Layer 6 of a small transformer language model trained on English Wikipedia (10 layers, counted from 0, width 128).
A neuron adds its activation times its output weights to the MLP's output. To switch it off is to set its activation to zero at one token and run the rest of the model.

Output weights of the MLP neurons that the questions are about. A number n stands for n times 0.002.
n8: 1 -4 14 -28 -32 32 26 4 21 4 -18 11 31 27 -6 -33 9 -71 -57 -32 -17 42 26 29 -8 37 34 -2 2 -6 56 0 70 1 -12 41 -14 -32 -13 -2 21 27 -35 -25 -8 -53 5 1 -12 -66 -4 -1 24 1 25 -32 -3 -12 -46 -37 -6 -60 18 11 41 -2 -13 -31 9 20 -9 24 17 19 -42 -18 -32 2 -20 39 -61 1 5 10 14 -8 44 67 21 -5 -46 18 5 -16 -2 -1 9 14 -8 -34 5 35 -3 -13 -64 -6 -54 0 -19 -15 24 48 -1 19 0 14 -22 -16 -12 -2 -3 23 2 -47 11 -25 2 -14
n14: -40 -4 2 13 4 44 -1 9 9 -7 0 -3 32 17 -46 -7 26 -22 -7 -15 -12 -4 10 -21 15 9 6 31 7 17 -11 -32 -10 12 28 16 -22 8 -17 -1 -44 -14 23 -2 -36 -56 -11 -1 0 29 -26 1 13 38 27 5 -44 2 93 1 -44 -25 39 3 -13 27 12 -13 -22 34 -53 15 -13 -25 -5 3 5 13 11 -23 -10 85 -24 22 -20 52 -14 13 -3 28 -4 -31 13 -43 11 -18 8 -21 -2 19 -30 -15 27 74 6 30 42 -10 6 0 42 -55 15 15 -18 50 -63 19 20 -27 -1 -28 6 10 -15 1 -23 17
n21: -8 -6 -37 -1 -6 -14 -37 25 -30 6 -1 0 -32 -49 -20 -22 -50 38 -60 5 15 43 -41 -29 8 -11 -40 33 15 -12 -44 1 -20 -3 28 2 -11 -9 -35 6 16 17 5 48 26 14 -14 -26 -43 -12 3 -10 42 16 12 7 29 -28 -18 53 -2 66 14 -18 -11 9 19 25 -9 -16 -6 15 -11 12 -26 12 16 -24 -22 10 -4 -3 31 -2 -43 -51 -10 -23 -1 -47 12 7 -46 -27 11 -4 6 -12 40 61 -44 28 -15 37 30 -24 -4 37 4 -7 10 -65 -64 15 2 7 28 45 12 -3 -11 31 -2 5 -3 45 -9 21
n27: -28 -1 30 24 -15 48 60 -34 -3 -18 -65 -17 18 32 9 -62 -13 47 -86 -11 -13 14 30 29 -10 43 46 -32 33 -10 -1 7 -23 -7 -15 -2 37 11 23 19 3 29 11 25 6 -34 -25 23 17 -23 88 -5 2 -8 -38 32 9 9 -55 -46 30 -34 -52 -4 -15 9 -14 -43 -12 22 4 5 -1 0 -6 40 -8 49 2 -26 4 -14 10 -12 69 5 6 16 24 -6 -21 -19 9 -5 1 16 -17 13 -11 -27 34 24 -72 32 -66 -12 48 14 27 30 -31 18 -2 -61 25 14 23 -20 10 16 8 -4 4 32 27 13 -12 34
n40: -13 -7 0 -73 57 4 -51 0 -15 -45 -28 -29 -12 8 0 17 -20 22 -3 -14 -1 -5 15 -32 -11 44 29 -43 -38 9 8 -5 -12 -5 22 -5 -36 -23 -18 -9 3 -39 -16 47 -31 -58 -11 -5 42 -19 9 -36 3 14 4 29 26 12 -16 16 35 40 18 20 -2 18 15 -8 20 -31 -18 2 -6 -25 -3 -12 -46 37 -3 -20 -13 -22 -46 -13 23 -14 -6 15 -25 44 14 -25 18 -20 -3 -12 -7 12 -8 21 -34 4 -43 -25 5 -9 24 41 -36 1 36 17 -20 -29 30 20 16 51 -11 20 -31 -9 19 31 -31 -12 -14 11
n41: -5 14 -36 -12 0 8 33 -35 6 -27 22 36 32 -14 19 -4 -35 -2 -44 10 -2 30 3 -6 2 -38 24 38 -9 -29 -39 -1 44 24 -36 43 -59 13 -12 4 4 -31 -23 25 2 -6 8 -40 -10 -26 -10 1 16 -4 -17 -42 22 -37 -52 24 -3 47 2 3 -12 19 29 10 -17 57 24 40 -4 5 5 22 32 -11 -11 -45 4 -2 27 5 15 -26 13 8 -12 58 42 29 7 23 10 6 -19 -3 -11 -34 19 -44 2 14 -7 -2 12 -18 44 11 23 -26 -24 0 -53 -27 -13 -30 15 -28 13 33 -23 -16 24 -19 -30 -56
n63: 35 11 5 41 -12 -2 24 -29 7 -64 -36 16 33 -44 -51 1 5 10 26 -13 21 22 29 32 -5 -23 8 -9 8 2 -34 -6 7 19 29 -20 -13 -26 13 -11 78 -12 -51 40 -6 -12 -14 43 32 -28 -27 8 -30 -2 36 1 -6 2 -1 -5 -30 6 6 -45 -20 -46 -26 -33 -20 -13 -20 14 -22 -22 31 -16 -3 2 18 -17 72 14 4 -21 -43 -17 2 12 18 45 -37 -23 5 5 5 -20 17 9 11 13 6 -19 17 -18 -18 5 -43 -27 0 -3 9 8 29 -25 23 4 -54 45 4 -30 -6 15 5 -13 -5 5 -7 -11
n86: 12 -11 31 -3 -28 13 -68 -9 31 3 26 -28 21 4 21 -28 -13 -4 -25 -9 35 -17 15 -22 1 -46 55 30 -1 -22 25 5 19 27 -23 -11 9 -23 -28 5 -15 -17 25 3 -7 23 13 -9 34 12 -11 27 10 -24 32 11 -1 24 -53 36 12 4 -2 35 8 -26 -41 4 -20 -14 -9 49 -6 28 -20 4 42 -41 9 34 19 -41 -44 -25 7 -13 3 -33 15 4 8 -12 3 3 -15 -1 -12 26 9 -36 2 -14 3 -2 -16 -20 -40 -6 37 -23 -14 8 -38 39 19 -12 57 -45 27 -18 -9 12 6 7 9 -3 -5 -65
n91: 23 -20 27 -38 -6 7 21 -42 1 19 34 -6 63 -21 -33 -3 17 -51 -5 14 -5 47 38 19 -3 15 31 1 -32 43 32 -40 -3 19 4 51 6 12 10 -12 -9 -4 -15 -26 -25 21 -4 33 3 -1 -64 7 22 -2 -15 -36 0 -1 -6 38 -2 12 10 3 6 -9 39 13 18 46 5 -3 26 50 32 -21 -14 19 -33 11 12 9 -10 -23 -40 76 9 39 14 -11 18 42 20 -13 0 -34 28 -9 -9 8 20 2 14 5 -2 -11 -19 -29 13 -29 0 20 -8 2 -47 -34 -41 -17 -14 17 -18 -28 0 -28 27 -2 9 -35
n93: 2 6 -6 -9 -39 15 -24 -18 11 9 -2 21 2 3 16 -28 -13 -27 -41 8 12 -71 -25 15 -25 6 -6 -3 20 20 -19 -18 9 7 -25 -20 4 66 13 18 -10 5 19 -9 7 26 -30 7 0 12 37 31 -4 20 -22 36 -17 -5 5 18 10 -15 -17 -17 -28 1 0 13 -16 -16 -32 3 3 21 4 0 22 13 10 -14 -12 26 7 8 -59 -47 33 -32 -24 -3 -20 14 16 -5 33 5 -2 -34 6 -10 -3 24 0 26 -47 -1 -10 -3 23 50 -10 -11 23 -28 7 -12 -51 13 9 -21 -32 -3 -2 2 34 15 46 -10
n99: 9 -48 -26 10 -2 1 0 6 31 4 -17 -23 -12 11 9 -23 -39 23 20 -20 -16 38 -1 14 -24 12 4 -22 -30 18 -49 -10 12 -43 12 35 -3 10 12 -33 -6 -40 -7 -40 -23 -11 14 -46 9 -12 -5 -25 3 6 39 25 6 -9 8 36 -21 26 -19 34 -15 -21 -28 2 38 -12 16 -11 12 33 29 24 -37 49 6 -45 -14 -2 -13 31 -13 19 27 12 34 -3 25 19 -33 9 -48 -45 9 6 -6 16 69 -8 -54 -28 -5 -8 -18 29 6 27 -23 -17 7 12 37 -5 -33 -5 55 23 -4 -3 13 2 -23 -23 25 23
n101: 5 19 1 -13 41 -6 -19 -22 -14 19 -12 7 7 -28 10 16 6 21 68 28 -13 9 -7 -5 29 8 20 -35 1 45 -7 13 -18 31 1 -4 4 23 11 -42 -10 3 10 -10 -29 11 -59 9 42 -17 35 -1 -69 -11 28 -30 -6 9 -22 15 41 -8 24 13 -30 -26 -22 25 -50 -29 8 0 -65 -13 -43 -21 -47 21 -3 -23 49 13 -51 -3 -11 13 -18 2 51 -22 -42 31 25 60 19 -7 10 11 14 -46 -5 -33 4 -3 -38 40 47 53 23 53 20 -24 29 24 29 -31 1 -11 -23 -1 1 -34 -35 1 -12 40 -22 19
n102: -17 -49 -6 -32 -38 -13 -16 -11 -14 -13 -6 51 -24 -4 -52 14 -21 -3 15 -17 -32 -11 -52 20 25 47 -39 13 3 -9 -17 6 42 26 -5 -4 -36 -49 33 69 -32 -21 -37 13 -27 39 -16 28 36 -31 31 32 -20 -15 39 7 -14 -17 33 -8 9 -7 1 -30 7 26 6 -8 -3 49 6 -25 -5 7 40 -12 -34 17 18 24 -46 -7 -31 -44 -4 -35 -26 0 3 -13 -14 20 19 -10 -17 1 -8 8 1 -11 3 17 4 -17 5 14 17 16 30 -19 -10 20 -42 -2 28 -12 -25 16 -54 30 -5 15 10 0 -6 -9 -13 0
n115: 14 -7 -26 -19 42 15 -1 10 -16 25 -51 -14 13 19 10 11 -17 8 9 17 18 10 18 -24 30 19 5 -27 -14 35 -15 -8 -4 26 -4 -6 -66 -35 5 26 14 -56 26 -5 6 32 -6 -8 64 -9 39 -24 16 52 28 -21 33 -27 -31 -18 -29 -9 2 30 -8 13 -18 -20 18 27 18 31 -2 17 13 3 -38 -8 -5 -17 -9 -7 -17 7 27 -25 1 -12 32 -22 -19 -19 10 31 -11 25 -28 7 -32 7 17 -8 26 6 29 -30 34 -9 -10 -11 -10 -13 -12 26 8 -2 62 2 -9 26 -46 28 13 -2 13 -6 -9 -10
n117: 38 -20 6 7 -17 24 -20 0 49 24 32 44 -23 15 4 8 17 -19 -26 61 15 -26 -32 -17 9 -16 44 15 -9 -35 -13 50 7 2 36 -52 -28 -22 -9 46 -14 -27 -23 -7 55 -11 -1 26 -43 28 -39 -12 -34 -35 33 -40 -39 28 -4 24 24 10 -16 -18 4 -25 9 -4 25 -6 -59 -6 -15 10 -7 -20 11 -12 9 15 12 7 -33 15 5 10 -14 -25 -49 -14 2 -22 -11 18 -21 -2 35 17 -2 13 30 -54 33 -47 -40 6 33 -21 41 -7 -7 -6 9 -40 -15 15 4 15 20 -44 -64 11 11 8 -6 0 25 -15
n119: 21 -6 4 -41 11 -6 -29 -26 1 24 -22 -41 14 -3 -10 -4 -3 -5 -37 59 24 0 18 -3 24 -64 0 -7 -18 -1 0 -7 12 12 17 -16 -3 -20 41 -13 24 28 -51 10 29 37 36 1 -10 30 36 30 20 -31 -52 16 36 0 -21 -34 -7 -9 10 -9 -9 -10 6 6 -16 2 4 -4 -48 -23 -24 -23 -6 45 11 -13 4 63 10 13 41 -29 -1 10 12 -28 35 -23 2 -7 -10 48 39 -29 -19 -3 -14 -42 -10 5 29 -16 -11 -57 14 43 24 6 33 0 -2 -2 72 -28 6 19 -7 2 3 -49 -3 -64 7 -38

Each question names a token from some text and the token that comes next. It shows the activations a of the neurons there, in the order above. A number n stands for n times 0.055.

Then comes g, the gradient of the next token's log-probability with respect to the MLP's output, scaled to length 1. A neuron's effect is roughly proportional to its activation times (output weights . g). A number n stands for n times 0.005.

" Turner", then " and"
a: 0 8 -1 3 0 0 -8 0 3 -2 0 -24 -19 -14 -1 -9
g: -26 23 -18 -2 40 15 -2 11 -3 5 36 -5 12 2 -27 49 6 -16 -18 -5 9 -2 -12 -3 -13 5 4 -9 1 22 0 -3 17 -29 26 -23 4 -1 -5 39 -37 -12 0 13 -18 30 -1 -7 -8 4 24 27 10 23 -2 -5 -2 4 -34 10 -4 49 1 -4 -1 -11 -25 -28 0 -4 17 -6 8 1 22 14 15 -10 26 5 45 -5 -8 -23 19 3 21 -10 -19 2 3 30 -15 -4 -41 -10 4 -3 -12 32 -20 -6 1 1 17 9 9 -10 -21 9 15 5 40 22 -2 -12 -6 5 15 1 -33 1 1 9 4 17 2 -10
Which neuron, switched off, raises the next token's probability most? n115

"ift", then ","
a: 0 6 1 4 0 -3 0 -1 0 -2 1 -5 -14 3 2 -1
g: 7 -33 8 7 10 37 13 6 18 18 14 10 -7 -25 4 9 6 -10 -20 -9 22 1 -19 -5 -5 6 35 7 21 8 10 -33 -12 20 16 -4 2 9 11 -19 1 -1 5 3 7 -2 18 -1 6 -6 -2 11 -6 -16 8 11 -20 -15 -2 -9 16 -95 22 16 -13 -7 5 -1 20 -2 -30 1 10 2 4 15 -27 -5 33 12 0 8 12 -4 -9 16 -21 -2 -2 12 1 2 13 -17 0 -1 -15 -12 -5 28 0 2 6 0 -4 -14 16 22 6 21 8 -17 -30 -44 24 6 14 39 -2 -43 -10 15 19 -22 29 8 -5 -5
Which two neurons, each switched off alone, lower its probability most, in order? n14, n27

"|", then " 12."
a: 0 0 3 0 -3 -1 1 2 0 2 0 0 -4 2 -3 -2
g: -12 22 28 1 28 -7 -37 -6 -18 -4 24 -1 -8 -6 17 16 0 -11 0 -23 -15 25 15 -4 0 -3 13 -8 -1 15 22 17 -20 -45 -43 37 9 13 5 11 10 -32 2 1 -5 0 -1 -25 3 8 -35 -1 2 -4 4 19 -8 10 46 -15 6 -9 10 1 4 -28 -16 -18 6 19 0 -28 8 -7 14 -6 -9 -8 1 16 -6 0 -1 12 13 -21 1 -1 -9 3 -1 19 -4 3 -14 6 40 -3 -12 -19 -7 -4 25 -22 20 -1 -6 42 8 23 20 9 -11 70 -2 -5 -23 12 7 -30 9 -4 -6 -17 -21 -11 3 -18
Which two neurons, each switched off alone, lower its probability most, in order? n117, n119

" as", then " An"
a: -1 1 2 -3 0 -1 0 -7 7 0 3 1 -2 0 -3 -6
g: -5 -13 -4 6 -26 -11 -28 0 -7 -8 -17 13 14 -44 -5 -14 3 11 -22 -2 -18 -12 4 6 -5 -3 11 1 -4 -14 9 6 3 4 3 28 -29 -23 -2 -18 -25 5 -9 3 -2 -8 -1 -8 -2 -2 -5 11 22 20 22 -30 -25 21 -31 -5 -14 2 13 -14 9 -16 -9 34 -5 9 10 10 7 37 -20 2 2 3 13 4 -4 -4 13 18 -8 5 28 11 -16 2 9 26 17 -25 2 -27 17 -4 14 29 -2 3 11 19 -21 -51 36 -29 -26 10 22 -18 -21 -16 -29 14 -8 -22 1 -47 -55 -8 1 -16 8 -8 12 -18
Which neuron, switched off, lowers the next token's probability most? n91

" Early", then " guest"
a: 0 0 -1 -5 -1 2 -8 0 3 0 -1 -12 -5 0 0 -2
g: 39 44 5 -8 17 19 41 -6 4 -5 -39 9 -7 22 33 16 -13 -29 5 6 -31 6 21 10 -1 4 -8 13 -8 -23 14 8 20 -3 3 6 13 -4 12 3 5 -15 -8 19 2 -16 5 -22 3 17 8 -13 -12 -3 -17 23 -2 30 35 -5 9 -47 -1 -5 22 -19 -7 -12 1 -30 16 -2 -14 1 -10 -4 -9 7 -5 2 19 7 77 -16 4 0 5 -26 24 0 6 16 16 5 -4 6 1 -2 -25 10 0 23 28 17 -13 17 23 -26 -16 -13 13 -10 -26 -7 -5 22 -16 -4 -3 1 20 16 0 -11 -8 17 13 -7
Which two neurons, each switched off alone, lower its probability most, in order? n101, n102

" |", then " 2:"
a: -2 3 -1 6 -21 -2 -1 -6 4 11 13 0 -6 -3 3 -25
g: -17 22 17 -4 -5 -34 16 -11 -12 -8 38 18 8 -7 2 38 28 -26 60 1 18 10 4 0 -5 10 29 -8 -16 -5 5 14 30 4 -4 3 10 7 -4 -26 -15 -9 21 -4 -4 31 -13 -7 -5 -22 -24 3 -24 13 -16 6 -17 4 -42 -21 -18 22 -20 -24 -29 11 -29 4 2 4 13 -17 -4 12 9 30 1 -2 36 -24 -1 -5 0 2 -4 0 -7 22 -12 -23 23 16 13 5 -3 -8 29 -24 5 -38 -5 -26 -3 4 4 -3 -6 17 23 -13 -24 29 0 -3 5 13 25 5 3 13 6 17 14 10 3 -6 -34 -4
Which two neurons, each switched off alone, lower its probability most, in order? n40, n119

" \"t", then "\")"
a: -1 2 -2 0 1 -3 -15 2 3 3 2 0 -6 -31 1 -12
g: -26 2 -9 -9 -15 10 -3 18 -7 -13 -23 28 9 -9 16 -14 2 -1 6 -17 -7 -11 -11 6 -16 -15 18 5 5 -15 -34 -1 4 37 2 12 -25 0 12 8 2 13 -47 -4 17 -8 -2 2 13 10 -2 -15 10 -8 2 8 -14 -13 16 11 -15 -49 18 -20 -1 3 29 15 8 14 13 -6 -6 24 1 -17 -6 -10 9 6 -29 4 22 -9 -17 22 21 14 -27 14 36 27 2 -47 -31 -32 36 -9 -8 -5 -11 -3 26 15 -12 5 10 2 20 -1 -3 11 -7 -5 -18 17 16 -3 -12 20 18 -31 9 -40 -26 24 30 28
Which neuron, switched off, lowers the next token's probability most? n115

" |", then " \"E"
a: 0 1 0 -2 2 0 1 -6 10 15 2 0 -2 -8 0 -8
g: 3 -20 -32 -2 0 16 -13 -7 19 11 -11 21 -7 -13 18 38 -9 52 14 13 28 1 -21 -7 6 -8 -29 11 -4 14 3 -15 18 55 -1 -22 -17 -19 -5 18 -13 -6 -2 6 -19 -4 9 -11 -23 19 -13 25 -13 20 -14 -14 26 25 11 -10 -33 27 2 -1 -6 8 43 3 -3 -17 37 2 -11 11 -12 -10 3 5 -7 -22 -20 -12 9 22 9 -19 6 5 6 9 3 -4 2 5 -3 -21 -48 -2 -1 -1 17 2 26 18 -8 -10 2 -16 -33 3 5 23 1 -21 3 1 41 -24 2 18 2 13 5 -18 12 10 21 -25
Which neuron, switched off, raises the next token's probability most? n115

".", then " With"
a: 14 -2 0 -4 -5 0 1 -2 -2 11 2 -3 2 1 1 -16
g: 24 1 37 2 -24 -26 39 13 -24 -11 4 -7 7 8 -4 -6 -48 21 13 -22 -26 18 14 12 -4 15 -22 8 3 -6 -8 11 -26 14 -22 4 -7 11 -6 8 7 12 5 4 21 9 21 -26 -1 -7 -12 39 11 13 3 10 15 -13 -6 3 11 -3 -30 6 -13 6 -13 -20 23 35 12 -13 -6 -8 47 -17 -5 3 -29 -16 15 7 22 21 -2 10 35 -21 23 -20 14 -18 6 -30 -13 8 21 5 -3 4 10 5 -12 -7 18 12 2 0 26 10 19 -14 -16 26 -20 -15 -27 -4 -2 -18 0 -10 6 58 -13 -6 8 7
Which neuron, switched off, raises the next token's probability most? n8

" sy", then "ll"
a: 0 0 1 -1 -1 0 -63 1 -2 0 2 0 -10 -2 3 -11
g: 7 9 -2 -5 -12 29 -20 -8 -29 2 -15 5 2 0 -8 -23 11 -32 -1 -3 -22 -4 10 -5 -19 0 -4 3 -4 8 -13 36 15 2 -1 1 39 -10 -12 14 -14 -22 11 -15 15 -18 -24 9 -4 -41 -8 2 2 24 5 -33 -5 5 21 -12 -16 -41 5 11 19 0 -12 3 -35 -14 5 9 -4 -23 -12 -17 5 -10 39 -23 -27 -8 -22 -10 16 5 9 34 20 16 23 -21 8 14 29 -30 33 -13 25 -29 -4 -13 5 -7 4 4 20 4 24 34 33 8 19 36 -17 20 0 -11 -16 26 -5 -5 13 -18 9 11 9 10
Which neuron, switched off, lowers the next token's probability most? n63

" of", then " greater"
a: -4 0 2 1 0 0 0 -13 -1 3 0 3 2 -1 -9 -8
g: 5 -2 -6 6 -29 0 -19 1 -24 -6 10 12 -21 5 0 -6 -18 32 17 -17 4 -13 12 -21 -5 17 -4 5 11 2 23 -7 15 40 -35 -35 15 16 -22 -28 0 10 11 -7 -10 18 5 22 12 29 -18 35 51 10 -8 17 2 15 32 -10 0 13 -10 1 -41 -4 -31 -14 10 -8 -11 -15 2 7 -1 2 4 -5 -7 -22 -3 9 -13 -15 10 34 -2 14 40 17 10 9 -8 6 20 18 16 -1 31 -20 4 8 14 3 -22 30 -22 17 19 -13 -11 18 -27 24 10 -15 26 -4 -15 -30 2 15 7 -21 -9 -14 29 7
Which neuron, switched off, raises the next token's probability most? n86

" Lil", then " Wayne"
a: 0 -2 1 4 2 9 -39 0 0 -1 0 -16 -1 -2 0 -11
g: 10 7 -17 0 -30 35 41 21 -4 -13 -3 13 -25 -2 -5 10 9 -6 -13 11 0 -6 22 -13 13 -8 31 -8 21 -2 -8 -4 3 2 10 39 23 9 -27 4 0 -1 -10 1 -3 -2 18 -9 -1 -26 -7 14 -7 6 -2 7 0 10 21 -18 -13 -1 -3 -25 24 -5 14 -5 -14 -13 -12 -8 7 -27 7 -27 27 -11 -15 25 -1 4 -8 -21 15 15 25 1 -13 -8 -16 5 -17 -13 2 -22 21 10 -6 29 5 5 30 -20 31 -34 31 32 -24 -1 -5 17 16 -23 -14 -16 -34 -8 -7 8 -43 -8 -7 -23 7 2 51 43
Which neuron, switched off, lowers the next token's probability most? n101

" rom", then "an"
a: 0 0 30 3 -2 0 -64 0 3 3 4 -10 3 2 -1 -6
g: -29 -8 5 4 -17 -2 17 -14 9 -14 15 -5 3 34 27 20 -24 30 -32 25 -7 0 0 -3 -3 -21 2 13 -6 9 11 -12 23 14 -26 -15 3 -7 -6 20 -9 -3 2 6 8 7 -11 26 -20 -8 -21 -12 -15 6 23 -2 -16 -19 2 13 -38 20 24 -2 -3 -7 7 -7 -8 -12 -43 9 6 4 -16 -5 -17 22 -3 -29 6 15 -53 2 8 0 -5 -40 26 27 -3 -23 -23 13 -4 -8 30 15 29 36 0 7 -24 -36 -15 -14 17 6 -16 7 3 -38 0 -20 -9 22 -10 7 26 -10 1 11 0 -6 -29 -4 24 -6
Which neuron, switched off, lowers the next token's probability most? n21

"\"", then " (featuring"
a: -1 0 0 3 2 1 0 0 0 0 -7 0 -1 0 0 -16
g: 20 12 1 -10 0 32 23 4 -11 0 -53 29 3 26 4 0 0 14 -36 -14 -1 27 -16 -12 7 25 19 9 -8 9 -23 11 -14 -1 -23 21 20 -19 -5 -11 4 3 -32 9 -7 11 -4 -28 4 1 -25 4 -6 -8 21 8 7 27 -35 7 -9 27 30 6 -28 4 -14 -4 -15 -17 19 -20 -1 -36 -25 -8 7 -24 -9 -6 -17 20 -34 -23 6 21 -18 13 13 13 11 0 -17 34 -19 -14 40 -9 16 -14 -4 -5 -8 32 -17 -5 -10 16 -17 -21 1 24 0 0 -30 3 36 7 14 0 8 0 -26 -9 2 4 7 -1
Which neuron, switched off, raises the next token's probability most? n119

"\n", then "|"
a: -2 0 0 0 2 0 -1 1 0 12 0 1 2 1 2 -10
g: 36 -11 -14 -1 20 3 -1 -9 -6 -17 -13 2 23 9 10 -31 2 -12 11 -12 10 0 -22 12 -1 7 -15 -4 13 1 24 18 23 -9 5 -2 37 3 42 35 2 21 -4 -16 -2 -27 -25 6 -4 -9 -16 13 -22 26 -9 13 14 -11 -23 3 -21 -46 6 -1 -29 -8 32 -5 -20 -5 -8 18 11 37 8 7 17 -24 4 -36 -10 -1 -32 -10 -1 -24 -9 -7 -31 -11 -3 31 6 25 -7 29 -9 -12 -7 10 -16 -3 9 -21 6 -23 5 -5 -23 -7 -1 -34 50 2 6 31 -14 -12 5 11 10 2 -7 -9 -9 16 -5 24
Which neuron, switched off, lowers the next token's probability most? n93

" In", then " 1998,"
a: -1 -1 -4 -7 -3 0 -2 0 0 2 1 1 -3 0 3 -2
g: -9 8 -21 -2 -19 12 -63 15 3 5 12 -5 -5 -7 -13 27 -9 -23 25 -13 -66 21 -5 -13 1 -16 -7 -2 12 -20 26 -11 -11 7 21 19 -20 -21 16 -44 -5 14 8 -13 -30 4 -13 -6 10 7 -9 21 -6 -7 21 16 -1 -12 -35 19 -31 -2 8 2 25 -21 6 5 3 28 27 -5 23 6 11 33 2 -15 19 24 3 10 12 -7 5 -35 25 12 -3 0 0 -11 15 13 31 -30 3 -15 -10 -22 -20 -6 10 21 1 -11 3 21 -12 31 -16 -8 6 -14 -5 -8 -6 -12 5 -19 9 6 17 9 -1 -11 1 10
Which neuron, switched off, lowers the next token's probability most? n27

" the", then " seat"
a: -1 -1 0 2 0 0 -1 -1 4 0 2 1 -4 1 1 -6
g: 20 29 13 -10 10 16 14 -9 -35 -4 4 1 29 16 -12 28 30 29 15 -1 23 3 9 -11 0 10 -2 12 15 -32 8 11 -28 38 -14 -22 -8 -17 0 -4 6 -19 12 -6 4 -4 28 -8 1 28 6 -3 -3 20 18 27 12 11 -32 -15 18 44 -17 13 23 23 -1 21 -17 4 -7 12 6 17 -11 -12 -17 12 -7 33 15 -3 -10 -18 -6 10 -28 -12 6 -10 1 -13 10 -3 1 -11 -4 0 -40 8 -8 0 1 -50 -2 -8 19 3 0 -6 21 -1 -1 -9 -11 14 39 -28 2 37 27 5 -32 18 -5 31 10 12
Which neuron, switched off, raises the next token's probability most? n99

" trade", then " pap"
a: -3 0 -3 -1 5 3 -26 0 -3 0 0 -2 -2 0 0 -14
g: 16 24 12 21 -38 6 17 -21 -10 23 -16 -18 16 -16 -18 0 -30 -10 9 12 2 7 15 -6 -1 -19 -5 -10 23 -27 5 17 6 -63 14 12 -8 -5 -7 -14 0 -3 -19 -13 -4 -3 -4 -65 -23 -6 16 6 -6 -30 -12 -43 24 -25 6 6 -6 22 5 1 45 0 -5 6 20 6 -20 3 1 2 -14 -17 -9 -19 23 -17 -13 -1 22 3 -3 12 -29 -22 1 8 -4 -5 -5 27 2 23 7 23 -1 -2 15 -11 10 17 6 19 -9 -26 2 -10 -11 -6 11 -32 -14 -2 -10 6 12 21 19 18 -5 -14 -3 -17 -29 -28
Which neuron, switched off, lowers the next token's probability most? n41

" a", then " gl"
a: -2 -1 0 -1 -1 0 2 0 2 0 2 2 -8 2 -18 -9
g: -7 17 10 10 15 -9 7 24 4 10 -22 7 5 -5 -29 31 -13 37 14 26 18 14 -3 4 18 6 5 -15 -27 -10 6 17 10 -38 3 -2 -14 -14 -9 -17 -11 -21 5 -6 -7 -5 -3 -10 -36 -27 15 -21 23 3 -25 -15 20 6 -19 -6 -46 -8 19 8 12 -14 -11 16 5 -5 -19 -9 -3 12 17 -5 -1 29 -24 -11 -35 6 3 -46 -16 -1 9 23 1 -15 3 -15 14 -15 6 3 -10 -23 26 44 12 -24 -20 38 -11 23 -7 -5 -2 9 -37 25 9 -11 16 6 -16 1 -16 -18 -7 -5 6 7 45 -7 -11 7
Which neuron, switched off, lowers the next token's probability most? n117

" and", then " while"
a: -4 -1 1 -1 0 0 0 0 -1 -2 0 2 0 1 -4 -1
g: 3 -2 -1 19 18 8 -6 19 -13 3 14 -19 -23 1 11 8 4 52 -13 -14 24 -11 13 -6 -11 6 -25 -5 -22 18 -15 8 4 -35 14 1 35 19 6 11 7 -7 1 10 -18 6 12 -12 16 1 31 23 -7 -11 -10 24 -3 16 21 24 9 47 -4 -2 -29 -12 -24 -6 3 -32 3 -8 6 13 -4 14 -25 7 -17 -4 34 14 -3 -22 -26 31 15 1 9 -4 11 11 -15 -23 -17 -3 -4 14 -15 8 10 -11 12 0 20 4 37 -10 8 20 14 5 -1 -9 5 4 -50 25 16 -17 -47 7 6 -12 -25 -15 37 17
Which neuron, switched off, lowers the next token's probability most? n8

" |", then " 4:"
a: -2 4 -1 2 -21 -2 -2 -12 1 13 12 0 -5 2 0 -19
g: -1 6 -8 5 6 -4 26 -6 -2 -17 41 22 -3 -25 -19 47 39 -19 56 -2 7 11 2 -8 11 -5 18 2 -6 11 -8 -7 25 -5 -8 5 10 3 11 -30 -24 18 4 6 10 24 -26 5 -1 -9 -34 -18 -29 0 -18 11 -14 5 -31 -23 -19 32 -21 -31 -34 11 -36 23 -1 -10 12 -6 3 10 0 27 -17 1 27 -12 3 3 7 6 -29 19 -5 2 -10 -16 18 24 7 15 9 -7 10 -12 12 -39 -7 -20 7 8 9 -3 4 24 17 -8 -22 40 -20 -12 8 -4 3 2 3 12 8 -3 -4 0 -9 2 -14 -31
Which two neurons, each switched off alone, lower its probability most, in order? n40, n119

"\n", then "\n"
a: -2 1 1 4 3 0 0 0 0 26 0 2 -3 0 1 -9
g: -26 5 7 -6 12 -3 -42 14 12 4 -16 -13 -9 2 -17 -7 19 -6 -6 -1 -12 0 9 -14 9 1 -4 16 -5 -2 -17 -21 -16 -30 7 -16 -22 7 -26 4 -16 -1 -35 11 28 21 18 32 -1 -7 5 -5 27 -5 -22 -6 -7 -33 20 2 12 -7 18 2 15 -2 8 -14 -14 -6 -10 -31 8 -34 -3 -28 -31 13 0 15 6 7 -17 -8 21 -27 -1 -19 20 2 1 -9 -48 2 27 -6 -10 6 -18 -7 8 26 -30 8 11 -16 17 -11 -13 2 1 8 -12 -12 -1 -35 -16 66 -24 -24 -8 -9 9 13 15 5 24 -39
Which two neurons, each switched off alone, lower its probability most, in order? n93, n40

".", then " High"
a: 12 -1 0 0 5 -1 3 1 0 10 4 -1 -4 1 -1 -4
g: 5 16 5 -13 -17 -9 50 7 -14 -7 10 2 11 14 -12 -29 7 -1 7 -7 -20 -26 -6 23 0 15 -12 -28 -2 -28 5 18 0 -8 17 -31 -14 2 7 22 25 -12 -4 -41 4 4 -10 -20 4 -16 -1 2 -7 7 21 -7 -13 -23 38 14 -33 -15 20 25 -16 -4 -31 -33 7 -4 11 11 16 18 7 -28 24 0 -19 -3 -9 12 31 6 -31 5 -1 28 4 1 -5 25 18 -24 -15 -14 9 11 3 21 13 9 33 -9 10 16 -37 10 -31 -5 -29 -3 4 28 -4 20 -11 -21 -11 0 -7 37 -5 -13 25 -6 4 19
Which two neurons, each switched off alone, lower its probability most, in order? n8, n119

" of", then " Gu"
a: -1 -1 5 0 0 9 0 0 2 0 0 3 -5 0 -6 -6
g: 9 26 18 15 6 -3 -20 4 9 -3 15 -10 1 -1 15 -20 -9 9 -7 -13 -26 -26 4 -10 1 -5 10 -6 32 -17 11 -5 1 20 2 5 7 -19 12 -44 -9 21 -8 8 -24 -3 -18 -28 -13 -4 8 7 16 7 11 -1 -29 11 -31 -2 10 44 61 -1 20 -13 -6 16 -7 -4 -11 -15 3 8 2 -6 -11 21 -43 -21 -9 4 11 18 6 -8 21 -3 -37 15 13 25 23 -23 -2 15 8 6 8 -8 14 19 13 0 -26 -24 22 -10 -23 8 23 -2 -24 36 -14 27 6 10 -17 -34 7 33 -20 -19 4 -12 27 -5
Which neuron, switched off, lowers the next token's probability most? n41